Layer 6 of a small transformer language model trained on English Wikipedia (15 layers, counted from 0, width 96).
A neuron's activation on a vector x is SiLU(gate . x) times (in . x), where the dot is the dot product.

Input weights of the MLP neurons that the questions are about. A number n stands for n times 0.0059.
n5 gate: -7 -82 -36 -26 -29 -21 7 12 -30 -28 -3 -40 36 13 21 55 -27 25 30 8 17 29 0 14 -8 -48 -33 9 -33 -2 7 29 -1 -9 13 -24 30 -7 45 30 -22 15 43 -55 9 20 9 33 36 19 -4 0 15 18 1 50 13 -41 8 -12 -16 15 -4 6 -4 23 6 -19 -21 -15 -24 33 -19 28 -7 -8 -17 0 -6 -22 4 -20 -11 -28 10 -11 38 -17 18 21 -15 19 41 -32 14 18
n10 gate: 12 -31 11 35 3 2 -19 21 0 -47 34 15 26 2 -17 36 -5 16 31 -14 2 -10 33 23 -20 5 -4 18 -30 5 28 38 6 -4 13 0 11 -2 -2 -1 -29 6 -2 22 -6 21 -8 4 -35 20 18 -67 6 -3 -38 -8 -23 -32 -23 54 23 30 -16 30 5 -17 -23 -13 28 -35 41 29 -25 7 62 -51 16 -9 -36 -46 7 -28 -49 22 6 42 10 38 2 28 10 -43 22 42 -14 -46
n16 gate: 3 -15 16 20 24 -9 16 -6 -9 -12 -31 -16 -2 5 -20 28 7 8 19 -3 8 -15 46 28 2 -30 -1 25 -20 3 -10 -6 9 13 27 22 -5 -17 -28 -41 -27 -2 21 -20 -13 -5 25 25 0 -5 64 39 -6 -49 2 -40 -33 9 17 -10 3 18 10 35 -6 -17 7 6 54 1 23 29 -3 -32 26 -30 -10 54 -22 44 -5 46 12 44 -10 6 6 -21 17 -25 22 52 -3 -24 -19 -26
n28 gate: 10 -71 -15 19 -30 6 24 11 11 -1 -22 -7 -14 5 8 71 -6 -23 17 20 -20 -38 78 10 -25 34 40 22 -55 -32 -27 39 19 18 -8 -25 -32 -35 -24 14 4 -20 26 8 -34 1 4 -20 -33 5 -16 20 27 -3 7 -17 -47 -45 -6 -1 -4 -9 -20 21 -6 -13 21 -5 -18 2 18 17 24 -16 17 -17 -41 -1 -5 5 6 13 21 39 -11 -28 -31 20 12 -15 -1 -21 -15 23 25 15
n31 gate: -16 0 14 19 -10 21 -48 -2 -28 20 -6 28 -65 26 -4 19 -44 -9 42 2 0 -3 50 -18 -22 65 -5 9 -7 25 -1 -8 27 22 0 4 -8 -11 -9 -29 -36 -6 -47 20 -8 1 2 27 0 22 -9 -3 6 -28 45 7 -5 -25 19 -5 -30 -16 -6 -17 9 -2 -8 -4 8 -1 29 29 24 -28 -5 -54 -15 -36 29 2 -7 -35 6 43 -3 -12 17 17 -2 -19 19 -29 79 -10 -2 -12
n51 gate: 6 -18 -17 20 0 -17 37 8 -2 11 -34 17 -1 16 8 33 20 -17 30 7 -1 -14 -13 -15 -50 42 36 1 15 -22 4 -17 -24 37 -26 16 28 65 17 -12 13 37 28 25 32 2 0 13 34 -11 -19 15 8 -17 -1 -6 0 -12 2 -41 15 33 -12 13 19 1 -8 -21 -12 32 26 6 -50 -19 58 6 59 -23 37 15 2 29 65 7 -27 -11 9 14 -5 10 36 -16 24 -15 -8 -2
n62 gate: -12 16 13 -9 -41 11 27 24 -7 11 -22 -17 -6 1 -50 -17 38 -23 -4 24 0 3 4 45 4 -47 -13 -2 -13 6 20 19 -1 -52 1 19 -40 -17 -26 -26 -33 -53 43 4 5 -23 -3 1 -34 -8 -4 8 -3 14 -16 -31 5 7 -4 -12 14 3 15 -10 -21 -14 44 -4 35 -4 60 -23 41 34 -7 -5 -4 39 40 -16 21 -19 -4 0 7 24 39 -6 42 5 27 -2 0 -7 -22 -16
n90 gate: -45 20 7 -5 9 -49 17 28 57 13 1 61 -13 -53 17 -15 -7 3 -9 -3 13 -45 17 39 -15 -28 -25 17 -41 -28 19 40 25 19 -29 6 -33 -20 11 -12 -15 38 6 19 32 -8 16 -20 -21 -22 0 -1 7 -14 7 -6 -9 27 7 25 58 9 -1 5 24 -31 -18 12 -6 -3 -18 4 38 34 -21 -15 -34 23 18 -40 -12 -20 -22 4 2 -48 -3 39 -4 1 18 27 1 19 1 32
n104 gate: 20 -5 17 -9 -46 19 -4 29 -34 -2 41 -18 -38 0 6 8 6 -5 33 61 3 -12 20 -19 -34 21 -14 6 50 2 -11 35 -29 27 15 49 -10 2 46 -37 24 5 23 37 40 15 -21 -39 -22 -9 -28 -11 -61 -15 -12 16 13 1 17 -17 20 7 -9 4 -24 -14 39 10 -1 -31 1 12 -10 4 -4 -26 20 -3 23 7 6 -34 -42 -32 2 38 18 25 13 -10 29 4 6 -62 0 -6
n110 gate: -7 -1 17 24 -14 -34 0 27 15 5 -14 0 13 -21 16 -7 4 3 12 8 18 -18 1 5 -11 -33 -9 12 -4 -5 -19 47 15 56 16 -1 -57 5 -23 -16 38 -42 15 15 0 -41 -19 8 -47 41 -14 5 -20 -50 34 17 -20 -45 -18 8 -2 -7 11 1 0 -6 5 7 -12 8 30 9 16 50 -13 18 47 15 -10 14 2 -17 0 6 -10 -2 34 1 2 6 -20 12 -6 23 -39 49
n119 gate: -14 -27 -14 -17 22 -10 6 37 11 25 6 1 11 3 12 47 48 -46 34 43 15 -74 7 3 12 -2 -8 20 -14 2 -38 16 4 -15 -26 10 -20 -7 19 -28 15 -24 1 13 -24 -13 -29 -11 3 29 39 39 -13 19 -68 -34 -6 36 6 39 -42 -2 19 -6 4 4 -3 1 -34 -11 -33 23 -35 23 -23 -31 3 39 12 -2 6 -7 16 20 0 -42 31 -1 -8 -31 -19 31 2 15 8 4
n126 gate: -19 8 21 11 -28 -39 3 19 -33 34 61 38 -34 -8 -3 11 -38 21 -12 42 5 -37 -53 -1 3 -21 -10 14 -1 -5 -8 48 16 -47 -7 -3 1 7 -21 -4 -31 -39 -6 -21 -35 -21 3 -10 4 2 35 -23 47 32 -26 -39 -37 -11 25 -1 5 -9 -15 11 31 16 52 -6 -11 8 -1 -24 27 54 -12 3 -4 18 41 18 -24 11 3 6 -24 -10 18 -14 14 15 43 11 20 10 -1 11
n164 gate: 16 8 8 16 9 -63 17 -6 -14 -2 6 20 2 -21 9 -11 -23 12 2 2 -25 -14 -5 9 -24 -1 26 15 4 40 -22 29 8 12 -12 16 -77 -31 -34 -8 18 -11 -15 -33 -30 -29 8 -4 0 4 -3 3 6 -13 23 19 -19 8 12 -19 6 23 -2 1 -29 -46 54 -23 18 18 8 -2 89 30 19 8 -5 3 -19 -27 -7 22 13 6 3 -8 43 6 -53 34 14 16 13 -21 -13 -29
n171 gate: 5 12 -1 7 -10 -43 31 33 -17 -16 -32 -5 -51 31 15 -6 -36 4 16 3 -7 -43 27 7 -1 25 -46 -12 -20 25 6 61 -5 -30 -10 10 45 -45 -18 11 -58 -8 64 26 6 32 -14 -7 9 28 19 7 -29 31 45 3 -16 40 10 -1 6 -5 52 43 -13 -9 21 -6 31 17 -7 0 11 27 -23 -41 1 -9 28 -18 -25 -13 1 3 22 23 53 4 11 -7 -35 6 -48 14 -8 1
n193 gate: -4 -42 29 20 -9 -1 -17 3 2 -50 -6 33 -37 -39 5 24 -23 -18 38 39 0 -15 12 3 4 42 9 44 20 -3 -8 -10 18 18 6 25 -40 45 35 18 -11 -12 11 -20 -2 -4 22 -21 27 40 14 10 7 -31 -20 33 14 13 6 37 33 45 -49 -18 -20 -20 19 -62 33 42 -1 3 -11 -8 -5 -10 -11 -19 -27 -4 51 -33 -5 16 3 10 4 14 -46 -24 22 11 60 27 16 19
n217 gate: 9 -15 -42 -21 -11 7 -31 40 -45 -10 39 -14 -18 25 0 13 30 -17 22 26 -54 -27 -12 -35 -38 4 -2 5 2 10 -20 -25 -8 3 -20 3 14 52 -50 10 -17 -20 15 -5 45 51 9 -8 -34 45 -10 -24 -56 -29 -6 22 7 0 1 2 14 -1 -16 -27 25 -20 -29 8 10 12 45 22 -16 -36 27 15 14 25 10 -11 6 -26 35 -27 5 -30 0 14 -1 -56 -21 47 -14 2 23 0
n219 gate: 2 -5 -38 50 -17 28 -2 21 12 24 19 27 16 -23 40 -18 20 -45 18 -35 -10 18 0 -4 -2 14 -18 3 31 -19 16 29 -11 36 -43 14 8 59 14 2 -37 -11 -2 -24 1 -9 15 -11 -6 42 15 -6 -9 -14 -25 -26 -5 12 -17 -41 -31 14 19 -22 31 -31 -19 -2 -7 -17 30 17 -22 -17 -1 -37 39 -7 8 13 -30 -49 17 31 -33 -22 42 0 33 -49 20 -7 -12 -10 -21 -26
n245 gate: -23 -9 52 15 9 -74 21 55 21 -21 -15 36 36 -14 -14 30 -25 -24 1 5 1 16 11 -4 13 23 -17 2 15 11 16 22 7 8 6 13 13 29 14 4 13 -29 16 -19 42 16 53 17 4 15 -5 13 -36 62 -11 -4 6 -9 25 -3 28 -55 15 -7 20 -19 -8 -16 -4 -1 25 21 8 10 17 22 10 -5 28 2 -26 4 -39 -30 39 -1 -24 -36 -57 -29 -16 -21 33 15 -23 -5
n5 in: 10 -5 12 20 21 -12 9 28 15 -6 0 -13 1 4 -21 -20 -21 21 -4 47 4 2 -23 -19 -3 8 1 15 -6 1 -3 15 15 -43 -1 -14 35 7 -14 -12 11 18 -33 26 6 11 -44 -24 -12 5 -12 -2 27 -22 27 -23 -37 17 -4 17 9 -23 -11 44 27 -7 31 -25 -34 -33 -13 11 12 -32 4 -2 29 38 2 41 -12 9 -17 17 8 29 6 -61 -1 -31 17 -48 -2 19 68 -48
n10 in: 29 9 -35 15 31 11 -14 8 -2 -29 -21 11 12 36 35 15 -3 -4 12 -25 -22 -6 1 -3 2 10 -10 -10 -5 4 0 31 -27 64 -2 -17 -15 41 -4 -26 -4 -18 8 -8 7 55 6 -4 19 -22 -10 -8 -13 -17 54 28 -4 -10 10 -26 8 -3 20 -20 -25 21 -14 10 5 -28 27 18 -76 -14 2 -27 21 6 31 -12 -22 36 7 43 -7 -25 19 17 12 24 -3 -8 -15 14 5 -28
n16 in: 15 -36 6 12 -19 27 -21 -8 25 8 -20 -11 -21 -21 -13 31 21 -36 12 -27 -10 -18 29 -21 -18 -23 4 20 -33 3 -25 -11 72 2 66 -12 -43 28 -5 38 7 17 8 -4 -1 -38 -5 -10 -1 0 39 -6 -5 -7 6 23 20 17 -48 20 -22 -10 4 7 -19 -37 31 -17 -3 1 8 31 15 -14 20 -2 -43 -13 0 0 4 2 49 -43 17 -7 -19 -12 15 17 -24 -27 -10 -18 12 19
n28 in: -20 -32 0 6 -1 42 0 -14 -21 7 54 -14 -16 11 1 -10 -2 -48 6 30 -18 15 -17 54 10 -2 71 -21 53 47 7 24 -25 37 9 -13 19 -16 3 26 0 -16 -7 54 1 -2 -45 24 -22 -11 -7 14 -4 -8 -9 57 2 -7 2 37 -21 -23 19 -5 5 28 -29 29 6 2 -25 59 -9 34 -13 13 -11 11 -34 25 21 -3 15 21 22 2 9 38 2 20 -31 27 12 9 3 26
n31 in: 34 7 -24 32 8 13 -18 -7 -6 12 -17 -1 19 18 28 14 0 -13 2 6 25 20 8 34 -41 -7 26 8 -13 27 9 14 37 15 -24 37 28 -2 28 -20 -25 -36 11 -32 20 -27 22 6 2 -42 19 -17 -44 24 -18 -4 -8 -2 -10 -48 -18 -28 26 -34 -27 -25 47 -44 -28 47 -11 6 -20 -3 29 -34 8 -3 3 -25 -3 -28 -8 -1 5 -7 5 -3 5 -27 20 -36 -24 -19 -11 6
n51 in: 15 6 -5 0 29 6 -32 20 18 8 32 -13 17 35 -50 -19 -1 -13 -1 -22 -23 36 2 12 1 -20 -19 -21 -20 7 -1 -33 22 -13 12 -29 -23 -15 -3 -51 -35 50 -14 48 29 41 12 36 10 9 2 60 12 30 -7 -27 -38 16 -20 28 0 -9 3 13 8 3 6 32 -18 -3 38 17 3 -1 -43 -16 6 4 17 14 -22 -13 11 -22 -22 -27 -33 -31 7 -15 -10 3 29 -36 -1 -1
n62 in: -13 -48 20 17 4 4 -21 -48 -4 6 6 25 2 -16 -25 -21 -7 23 -17 -43 -2 -16 -12 -1 7 23 -2 -25 19 -42 3 9 21 10 0 -42 -23 -21 29 19 -27 51 28 17 -8 11 22 -43 -16 -35 9 -51 2 -31 -45 -9 5 0 -49 -46 24 21 -19 -5 5 -42 2 9 4 -33 9 34 -17 19 -20 -17 -20 4 17 -32 39 -45 -15 -30 -22 55 -26 6 -27 -20 14 20 -15 9 -61 18
n90 in: 3 16 18 -21 3 -9 -25 -3 15 -23 -11 -9 -9 11 24 18 -38 8 -22 -3 -17 26 -14 -22 19 22 38 -25 -12 41 -32 -10 9 4 4 12 64 -14 30 21 -18 62 -16 24 -31 -38 -33 -10 31 8 -14 -11 8 -18 4 -9 5 18 18 2 -5 -18 -23 5 -14 -4 -17 2 30 22 -45 -7 -30 8 7 11 -3 -18 -22 6 36 -9 27 50 3 -11 20 22 -29 27 8 -36 19 19 -10 -15
n104 in: 20 -6 15 -8 -2 -44 3 -1 3 5 6 3 -15 -30 -28 -29 -66 -15 -11 15 -11 -17 -24 37 -16 40 3 -5 33 10 -1 -17 -4 29 6 38 -46 -9 -21 20 -14 -22 -2 -16 27 22 9 -6 13 -6 -4 -4 40 3 35 5 24 -3 15 5 2 -7 -28 -45 10 8 -33 -11 -14 -45 20 -4 -12 -1 21 -3 -28 -4 -7 -21 5 -11 6 22 32 16 5 -6 -12 8 -19 -3 -69 -1 -10 -37
n110 in: -14 -40 -14 10 -1 -3 23 -6 -3 -9 2 21 -7 12 -6 -32 8 -18 7 -22 0 33 -4 -10 -6 14 44 -4 -52 -3 10 -8 -10 -49 35 -23 11 -7 -7 -27 -17 -28 -51 9 -12 -69 -22 13 -15 41 -6 28 -44 -3 24 28 19 5 -34 9 -21 12 7 10 16 18 39 -12 3 17 -4 21 4 36 20 2 8 -22 18 14 8 -24 0 -4 28 8 -1 35 1 23 -34 -23 -24 20 30 5
n119 in: -5 -15 45 -50 22 39 -3 -9 -5 -9 -40 -2 8 37 -8 -13 -19 8 7 0 -6 -10 -15 -1 -16 27 -31 -5 -12 8 19 -12 11 -51 -15 -22 3 10 -22 -12 -6 4 -22 -18 22 -10 8 20 -4 -27 -9 -13 -2 28 -6 6 25 -1 4 50 94 -5 6 16 4 -22 -7 1 3 -6 32 6 -19 13 0 -9 12 -20 18 23 12 -18 40 -50 7 -3 -33 -49 -27 1 29 29 14 -13 -30 12
n126 in: 10 -14 22 -20 0 -25 -49 -5 39 -22 6 7 13 -2 -18 -31 16 58 11 8 4 9 20 25 -19 -1 -8 35 20 -42 12 -15 -12 -14 2 -14 30 23 13 -20 7 34 -19 8 37 -31 7 22 -19 -5 -11 -12 -12 -38 1 31 -13 -5 -24 51 23 -32 -48 -5 -32 -27 7 -2 6 -32 7 -16 -2 -6 32 -39 -52 -20 -48 16 15 19 20 16 31 -35 -23 15 -7 29 -31 5 38 12 -33 10
n164 in: -31 3 -33 31 1 50 -3 18 -13 -14 -4 1 -20 -4 -1 -2 11 3 -3 -1 30 -6 -3 -3 19 12 4 14 -17 5 11 0 -6 53 48 -34 -53 14 -38 19 -14 -1 -45 -7 -40 -17 -29 -31 -14 5 18 -41 -9 -9 -13 26 1 -43 30 31 34 -18 29 37 -9 -15 -7 -12 26 1 41 25 38 -36 -31 -12 26 -49 -37 7 27 18 -6 34 9 -37 -2 0 -9 -1 19 -27 21 26 -21 -16
n171 in: 44 38 6 15 13 1 8 -33 2 22 -35 8 1 -6 28 12 -13 12 28 8 -32 -11 -10 -7 -8 21 34 -27 0 24 -47 26 -20 1 -7 3 14 23 -16 -10 7 -1 -14 34 17 -38 -26 0 -21 17 10 -15 -11 -5 41 7 25 -17 -4 -15 -7 9 12 29 -28 -30 23 14 36 -86 5 26 23 -50 43 -31 -14 -32 -33 -15 -1 31 -17 -48 18 -9 21 7 24 26 -22 -22 -35 -12 -21 -20
n193 in: 17 -25 -46 20 20 21 -11 6 -23 14 -10 5 12 13 -18 5 16 -20 9 9 55 -6 6 -20 -5 31 -26 8 18 4 -2 -44 57 0 1 -8 -21 -24 -2 38 -14 -8 -30 -8 28 32 -8 -13 -26 21 18 -11 2 -3 4 18 -33 -37 -62 -39 12 -11 -12 -28 -29 -20 4 -15 -13 19 30 31 34 -27 -24 -1 -2 5 29 -16 22 21 -14 -4 7 12 22 -33 -2 -30 -17 32 -2 -25 17 15
n217 in: -1 -25 23 -32 23 25 11 -12 -7 12 11 1 37 -6 21 26 7 13 -33 -19 39 23 15 15 19 9 28 12 -7 -1 0 -13 -10 -22 -3 -1 9 35 27 33 -16 2 -47 6 12 -1 -13 -17 -7 -9 18 17 -31 -26 -14 -3 -29 -13 17 18 -60 -32 40 -28 -16 -3 24 13 19 16 -8 42 -40 6 15 24 11 19 8 -37 -8 14 -27 -31 8 5 -46 39 21 -31 -35 -29 4 -10 -13 -8
n219 in: 4 12 -13 23 -15 0 -15 -9 11 19 -14 -1 -20 -4 10 -12 -16 -45 20 -35 -53 -36 15 0 17 18 -29 -17 17 -30 5 29 -12 -12 -22 3 -10 5 -1 -17 19 7 -3 -11 -13 -23 9 28 -3 32 -23 -15 32 6 -3 5 40 68 -4 -10 -7 11 16 -40 -3 -22 25 -16 -23 8 -18 -37 -8 -15 -2 -22 -27 -7 -9 18 -41 -31 28 18 -3 1 20 -4 1 -2 51 20 -17 19 1 -12
n245 in: -35 20 -50 19 12 6 0 6 -20 46 44 4 14 -15 14 7 6 22 43 12 -31 24 -5 6 -52 40 3 -17 9 -2 -36 -3 -1 -12 0 -19 4 -3 19 13 13 -24 22 27 7 -6 2 -56 -23 25 11 11 -18 32 11 10 5 3 46 -26 -19 2 -18 11 -32 -1 -33 12 12 -3 -28 3 -36 -13 -9 2 -57 -2 37 -1 20 -3 -4 17 -3 -1 5 8 28 -8 -19 -26 8 32 2 58

Each question shows a token from some text and the vector x that enters the MLP there. A number n stands for n times 0.06.

"5": 2 0 -33 -16 27 -1 -14 -18 2 23 6 2 -5 9 6 7 -19 19 -3 -11 15 6 -18 -34 4 5 35 -4 3 0 18 -13 7 -2 10 -9 -10 22 -14 -27 5 -26 -9 8 2 -13 -3 6 -6 -12 4 4 7 8 -38 13 8 -4 -4 8 10 -10 -11 -18 -14 -15 13 -7 -4 -15 -13 -4 -16 -9 -5 8 10 -15 -21 3 14 -12 -9 3 2 -1 24 -3 -2 -9 -10 -5 -14 -18 -8 -9
The most active neuron and its activation: n119, at about 0.18

" song": -1 7 -44 -15 13 -11 8 -15 39 4 -2 -14 4 22 20 -2 -28 23 -3 12 4 -9 -48 -42 2 -11 1 -7 -22 1 -6 -19 23 3 -1 0 11 11 19 37 4 29 -18 12 16 -21 2 -27 -26 -13 2 2 22 5 -12 10 23 -13 2 -9 15 15 -10 2 -7 9 26 -1 -24 4 -20 -29 -46 13 1 22 -22 27 7 -8 7 -13 4 12 0 -4 -39 -18 10 28 5 4 -13 26 13 29
Which of these neurons fires most? n90

"ac": 30 -21 -29 8 -4 19 12 -11 -25 16 7 -14 0 35 -30 -14 -25 14 -7 16 15 15 -13 17 3 -9 -3 -3 -1 -25 28 -18 15 -21 -7 -9 17 7 -15 -22 -20 0 7 2 -6 -13 5 -5 23 2 -5 -2 -9 -15 -22 -13 17 10 -16 -6 -3 2 33 -21 -30 22 7 9 -17 16 -1 -3 1 -9 -15 -24 -8 -50 -15 5 0 -10 -17 -14 -1 3 -2 3 42 -39 -14 32 -17 21 8 -30
The three highest activations, in order: n219, n62, n217

"at": 55 -6 -47 -40 41 25 5 -20 0 24 15 -24 -5 12 -22 -9 -10 -3 8 -1 28 2 -17 23 31 34 -3 -3 7 -12 10 1 38 0 0 -1 -19 -7 18 -27 7 -16 -26 -4 -3 -4 -6 20 8 -15 -3 5 -28 -5 7 -6 17 -19 4 -7 -1 6 30 -22 20 20 -2 4 -29 2 -10 22 -24 3 -33 4 11 -24 11 2 2 -25 9 6 -1 -5 -15 -13 -1 -37 -25 38 14 1 -20 8
Which of these neurons fires most? n119

"ed": 40 13 -43 16 0 8 5 -23 6 16 -9 -8 8 12 7 -14 -36 -6 37 20 15 6 -14 11 23 8 -18 -7 30 24 -9 -16 -9 -30 -15 1 -2 -2 14 10 -1 15 12 5 5 -6 -11 -26 18 -6 -6 -12 6 -8 5 9 12 -12 16 -12 9 -3 14 -39 1 32 9 3 -25 -19 -6 25 -11 -3 0 -2 -12 -16 -17 -2 9 13 -9 4 0 14 -3 -5 1 -7 9 -38 10 -19 7 12
The three highest activations, in order: n104, n5, n31

"en": -4 5 -11 5 11 18 -13 -12 13 19 9 2 2 -3 20 4 -2 -13 2 12 -5 -9 -1 -20 -8 -17 -18 -11 -7 11 -16 1 2 -5 -9 -9 14 0 -2 18 -14 3 -16 12 10 -5 -19 -8 -12 -34 -10 2 4 14 -29 -5 17 6 11 8 -17 19 -10 -9 -4 9 -4 7 -8 -13 -4 28 -29 23 24 0 -9 -15 -3 2 -2 -11 -6 -12 0 -8 -23 4 -41 9 7 13 -15 12 4 4
Which of these neurons fires most? n119

" record": -10 18 -22 3 15 -8 -12 -29 26 -8 18 -3 8 2 13 -15 -28 21 -4 12 23 -4 -10 -26 33 16 20 -10 -6 0 16 -8 12 -12 -3 -1 13 1 40 37 -38 13 -2 7 20 -1 -14 -4 4 -5 -2 18 20 2 4 19 -6 7 6 -1 7 9 3 -9 -35 5 -22 -5 1 11 -33 3 -13 -10 1 10 -4 24 17 -1 8 -2 7 26 1 -1 -23 -22 -6 32 8 -1 -4 10 -10 19
Which of these neurons fires most? n90

" (": 25 10 34 35 4 4 14 -18 27 4 6 9 -1 57 1 -19 -2 -7 -15 -13 -10 7 -45 -14 22 11 2 -6 1 9 13 -1 0 -10 9 -4 14 22 -13 27 28 12 -13 -9 8 0 39 -12 -9 -18 8 5 -5 -19 6 -6 15 -4 -3 0 -3 -6 -10 13 1 -1 12 2 14 -11 -34 -21 -24 7 -9 5 21 15 -25 -10 -2 6 2 -16 1 -3 -9 -22 -3 -12 -3 -4 -29 -13 -4 5
Which of these neurons fires most? n164

"ack": -2 12 -19 1 8 16 16 -22 36 5 -9 -1 -3 -14 34 -26 -16 -3 -10 13 -7 -15 -1 -12 -9 0 18 -11 1 7 -23 -9 19 -15 -8 0 5 -25 -1 14 0 -4 12 14 -14 -16 -6 17 -9 -21 -8 -10 -13 0 -1 1 14 17 3 4 6 4 0 -17 -14 -9 -3 9 -10 -8 -2 -26 6 38 -22 15 -6 -3 17 -5 2 -1 6 10 1 -3 -19 -6 -17 16 17 -15 3 9 0 14
The most active neuron and its activation: n90, at about 4.3

" 2011": -1 4 -21 -22 4 -5 -5 -21 14 14 2 5 -1 13 10 10 -45 21 -6 -12 15 17 -18 -49 5 14 46 -3 -6 3 25 -14 12 -11 11 -4 -7 19 -2 -18 1 -20 -10 8 2 -11 -5 20 -7 -4 1 9 31 20 -44 11 11 -5 1 9 5 -7 -9 -20 10 4 2 -5 -2 -8 -23 -13 -25 -21 -6 1 9 -17 -34 9 14 -14 -18 1 2 -3 11 -8 4 -13 -9 -5 -20 -31 0 -7
The most active neuron and its activation: n10, at about 0.31

".": 12 8 -4 -10 -24 7 9 -20 3 8 2 9 14 -3 -8 -3 7 -9 -2 -13 -29 6 -5 0 -24 -7 16 -5 15 16 23 17 -7 -11 -4 -18 4 22 -42 -12 -7 5 3 -9 -5 9 -6 -32 -8 -7 -2 1 3 -13 14 23 23 -17 -38 -3 6 2 13 16 -10 1 -23 -5 -7 7 3 10 -7 1 5 19 9 -14 6 -6 15 18 -7 10 1 -17 8 -13 21 0 8 -17 9 13 -29 10
The two highest activations, in order: n10, n110

"ust": 33 -19 -40 19 -5 11 -14 -13 10 14 18 0 6 -43 -11 -1 2 3 2 10 17 -10 38 11 29 9 -26 -8 6 7 -30 -41 -3 -5 -6 4 -1 13 36 17 2 40 -6 3 -6 6 1 -13 2 -11 -3 8 -44 5 -15 26 -2 6 8 -2 9 -3 -13 -11 -18 -27 -51 5 5 -30 25 -16 -10 -56 8 15 -2 10 -20 1 1 18 -7 -1 0 5 -21 -7 9 16 11 21 21 23 4 55
Which of these neurons fires most? n193

"and": 11 6 -3 4 8 -13 -2 -6 12 -6 22 -9 4 22 12 -3 6 2 -9 13 -16 9 -27 -7 21 21 -3 -10 18 -3 -9 4 1 -22 -4 -5 -26 -4 -18 17 0 -24 -26 20 12 -4 -28 -9 -7 -24 -9 4 17 -12 -10 0 15 -5 5 -1 -5 12 11 -3 -4 16 -16 9 -12 -15 -26 14 -27 28 -8 2 -16 12 0 11 4 14 14 25 0 -3 -1 5 20 3 0 10 -13 -12 11 -11
The most active neuron and its activation: n31, at about 0.57

"o": -8 -17 15 -6 -5 10 11 -25 -10 0 4 20 -4 7 3 -16 25 2 1 -9 6 13 16 13 -6 -14 -3 -9 6 22 2 -3 -17 -27 0 -1 0 1 0 -13 20 12 -9 20 8 -25 -18 -13 14 -20 -5 7 15 4 -15 -7 6 -22 -33 5 -24 -12 -16 -8 -32 12 4 14 13 1 -6 -7 -3 -24 14 -5 -7 -1 5 0 -5 -10 -3 -5 1 -6 -54 16 -3 5 -6 0 1 -29 12 -15
Which of these neurons fires most? n164

"2": -5 1 -4 -5 20 5 -7 -18 3 3 13 4 -5 2 4 9 -9 9 3 -11 6 17 -5 -24 -1 22 1 -4 24 23 28 -26 -16 2 13 6 22 10 54 5 -4 -18 7 12 0 -15 2 -9 -13 -7 2 2 -9 6 2 19 1 21 -14 12 -2 4 -10 -18 -34 11 -8 -6 11 -1 -1 -11 0 -17 -14 -4 17 -31 -8 -4 14 -17 -1 -9 2 11 4 4 -13 30 -6 -3 -19 -13 1 -15
The three highest activations, in order: n104, n193, n5

"is": 0 13 10 7 20 18 12 -1 -4 -11 4 2 -5 8 14 16 51 -9 0 -2 5 8 -48 -5 4 -25 24 -9 8 6 20 15 -5 -10 6 6 6 21 10 1 14 -22 -5 17 -6 -14 -13 -4 27 -23 -4 -3 -15 23 -14 15 7 2 -23 -3 -19 16 -16 -6 27 4 -9 13 -11 -2 22 -27 -3 -2 -17 -10 9 -16 8 3 -1 1 -14 -6 1 -10 -40 10 -10 -21 -10 -6 -20 11 -9 -14
Which of these neurons fires most? n193

" the": 11 -4 20 -4 6 -20 16 -10 33 -1 11 -6 -6 -19 -4 -20 12 -8 10 10 13 16 -15 4 -12 -32 -33 -7 -10 0 20 -25 -5 -33 4 5 2 -23 -7 -15 -3 5 0 -3 -1 20 18 25 12 13 -3 3 17 8 -11 4 18 14 -4 2 11 -2 1 -7 4 2 -7 7 15 19 3 3 -19 -3 3 39 14 4 -1 8 -2 -17 1 10 2 -9 4 -7 -3 4 -4 12 1 23 14 -9
The most active neuron and its activation: n164, at about 0.68

"ience": -9 1 -1 6 45 -6 -27 -30 8 -9 -12 11 -4 45 10 19 -13 5 -9 -11 -8 -16 -14 -9 7 -24 -10 -9 -10 -3 -2 11 19 -10 -7 -4 -13 -35 2 6 -14 -17 -2 9 23 -23 -23 -14 14 -21 -3 -11 -5 8 1 -8 13 -2 24 -2 -3 -7 6 -17 2 6 26 9 15 10 3 -16 18 -7 12 2 -12 -7 5 1 6 -7 -4 11 1 -13 -23 13 4 -12 -3 2 4 -3 -7 -9
The three highest activations, in order: n31, n90, n171

"s": 16 1 -19 32 22 4 2 -22 -32 -13 4 0 1 21 -32 -5 0 -19 7 -26 -12 23 -23 -10 -1 -14 -25 -9 0 -13 33 18 -36 9 -1 -11 31 6 27 -3 10 -14 -7 11 25 -31 -13 12 14 -16 -3 -6 27 -13 4 8 16 -10 6 -1 24 10 -14 0 16 0 5 -1 9 5 0 -30 26 -30 -17 0 10 10 23 11 -1 9 -5 -8 0 -2 -27 11 -7 -31 6 -8 -1 10 23 24
Which of these neurons fires most? n51

"ive": -10 -16 3 13 0 2 -12 -24 34 10 -1 6 -8 -10 7 -1 -11 -3 3 2 13 23 7 3 3 -17 -7 -8 -6 1 -3 6 18 -7 -1 10 5 4 2 -18 19 -9 -5 0 22 -17 2 20 1 -4 -3 -4 -24 5 10 -11 4 6 4 3 8 1 -3 -35 -2 9 4 6 18 -3 -3 -41 5 11 9 10 -3 -4 -8 8 9 10 -15 2 2 0 3 3 -11 22 2 10 11 20 -21 20
The three highest activations, in order: n110, n90, n5

"ant": 27 -16 15 -13 10 18 -2 -18 10 13 -18 6 15 8 -14 26 13 -7 -5 0 -3 7 33 3 19 14 -31 -6 4 36 -1 -13 26 8 4 4 -2 27 -10 -6 29 -22 4 -8 -48 -2 -18 12 -18 1 -3 -7 15 17 45 3 3 -16 18 -4 -5 -9 -11 -28 -39 0 -4 8 25 -32 -21 -11 -9 -14 31 11 -1 -12 -10 0 -2 20 18 -6 0 -2 -8 16 14 -8 8 2 -43 5 -31 -36
The most active neuron and its activation: n16, at about 2.9

" they": -17 -20 1 -15 19 2 11 -15 20 4 -9 -40 -1 5 -20 -28 21 8 -17 -10 -26 -3 28 17 13 -37 -12 -6 14 -22 25 3 -59 2 7 -6 19 4 5 17 4 -9 18 -4 20 8 -6 1 -29 -24 2 -4 38 -21 9 9 10 -21 -21 -3 2 3 -13 -2 23 5 -3 -3 51 -26 9 -6 24 -8 -8 10 2 -17 -11 -6 6 10 -7 -5 1 -7 5 -14 15 -3 -5 -21 3 18 24 31
Which of these neurons fires most? n62

"eth": 32 -14 -2 14 11 32 27 -21 -2 -11 3 -5 4 0 -1 -20 21 -3 -4 35 -19 46 6 9 13 -6 -11 -9 4 14 2 2 15 9 -9 8 -29 1 10 39 -3 6 -25 -4 -8 6 -16 10 21 -5 -3 15 17 -6 17 -3 20 -13 2 -4 7 -12 0 -2 27 -3 -48 11 -28 22 -25 6 19 -20 -13 1 14 -5 21 8 0 -16 -12 18 0 -5 11 5 10 25 4 8 -2 0 19 -9
The most active neuron and its activation: n126, at about 0.65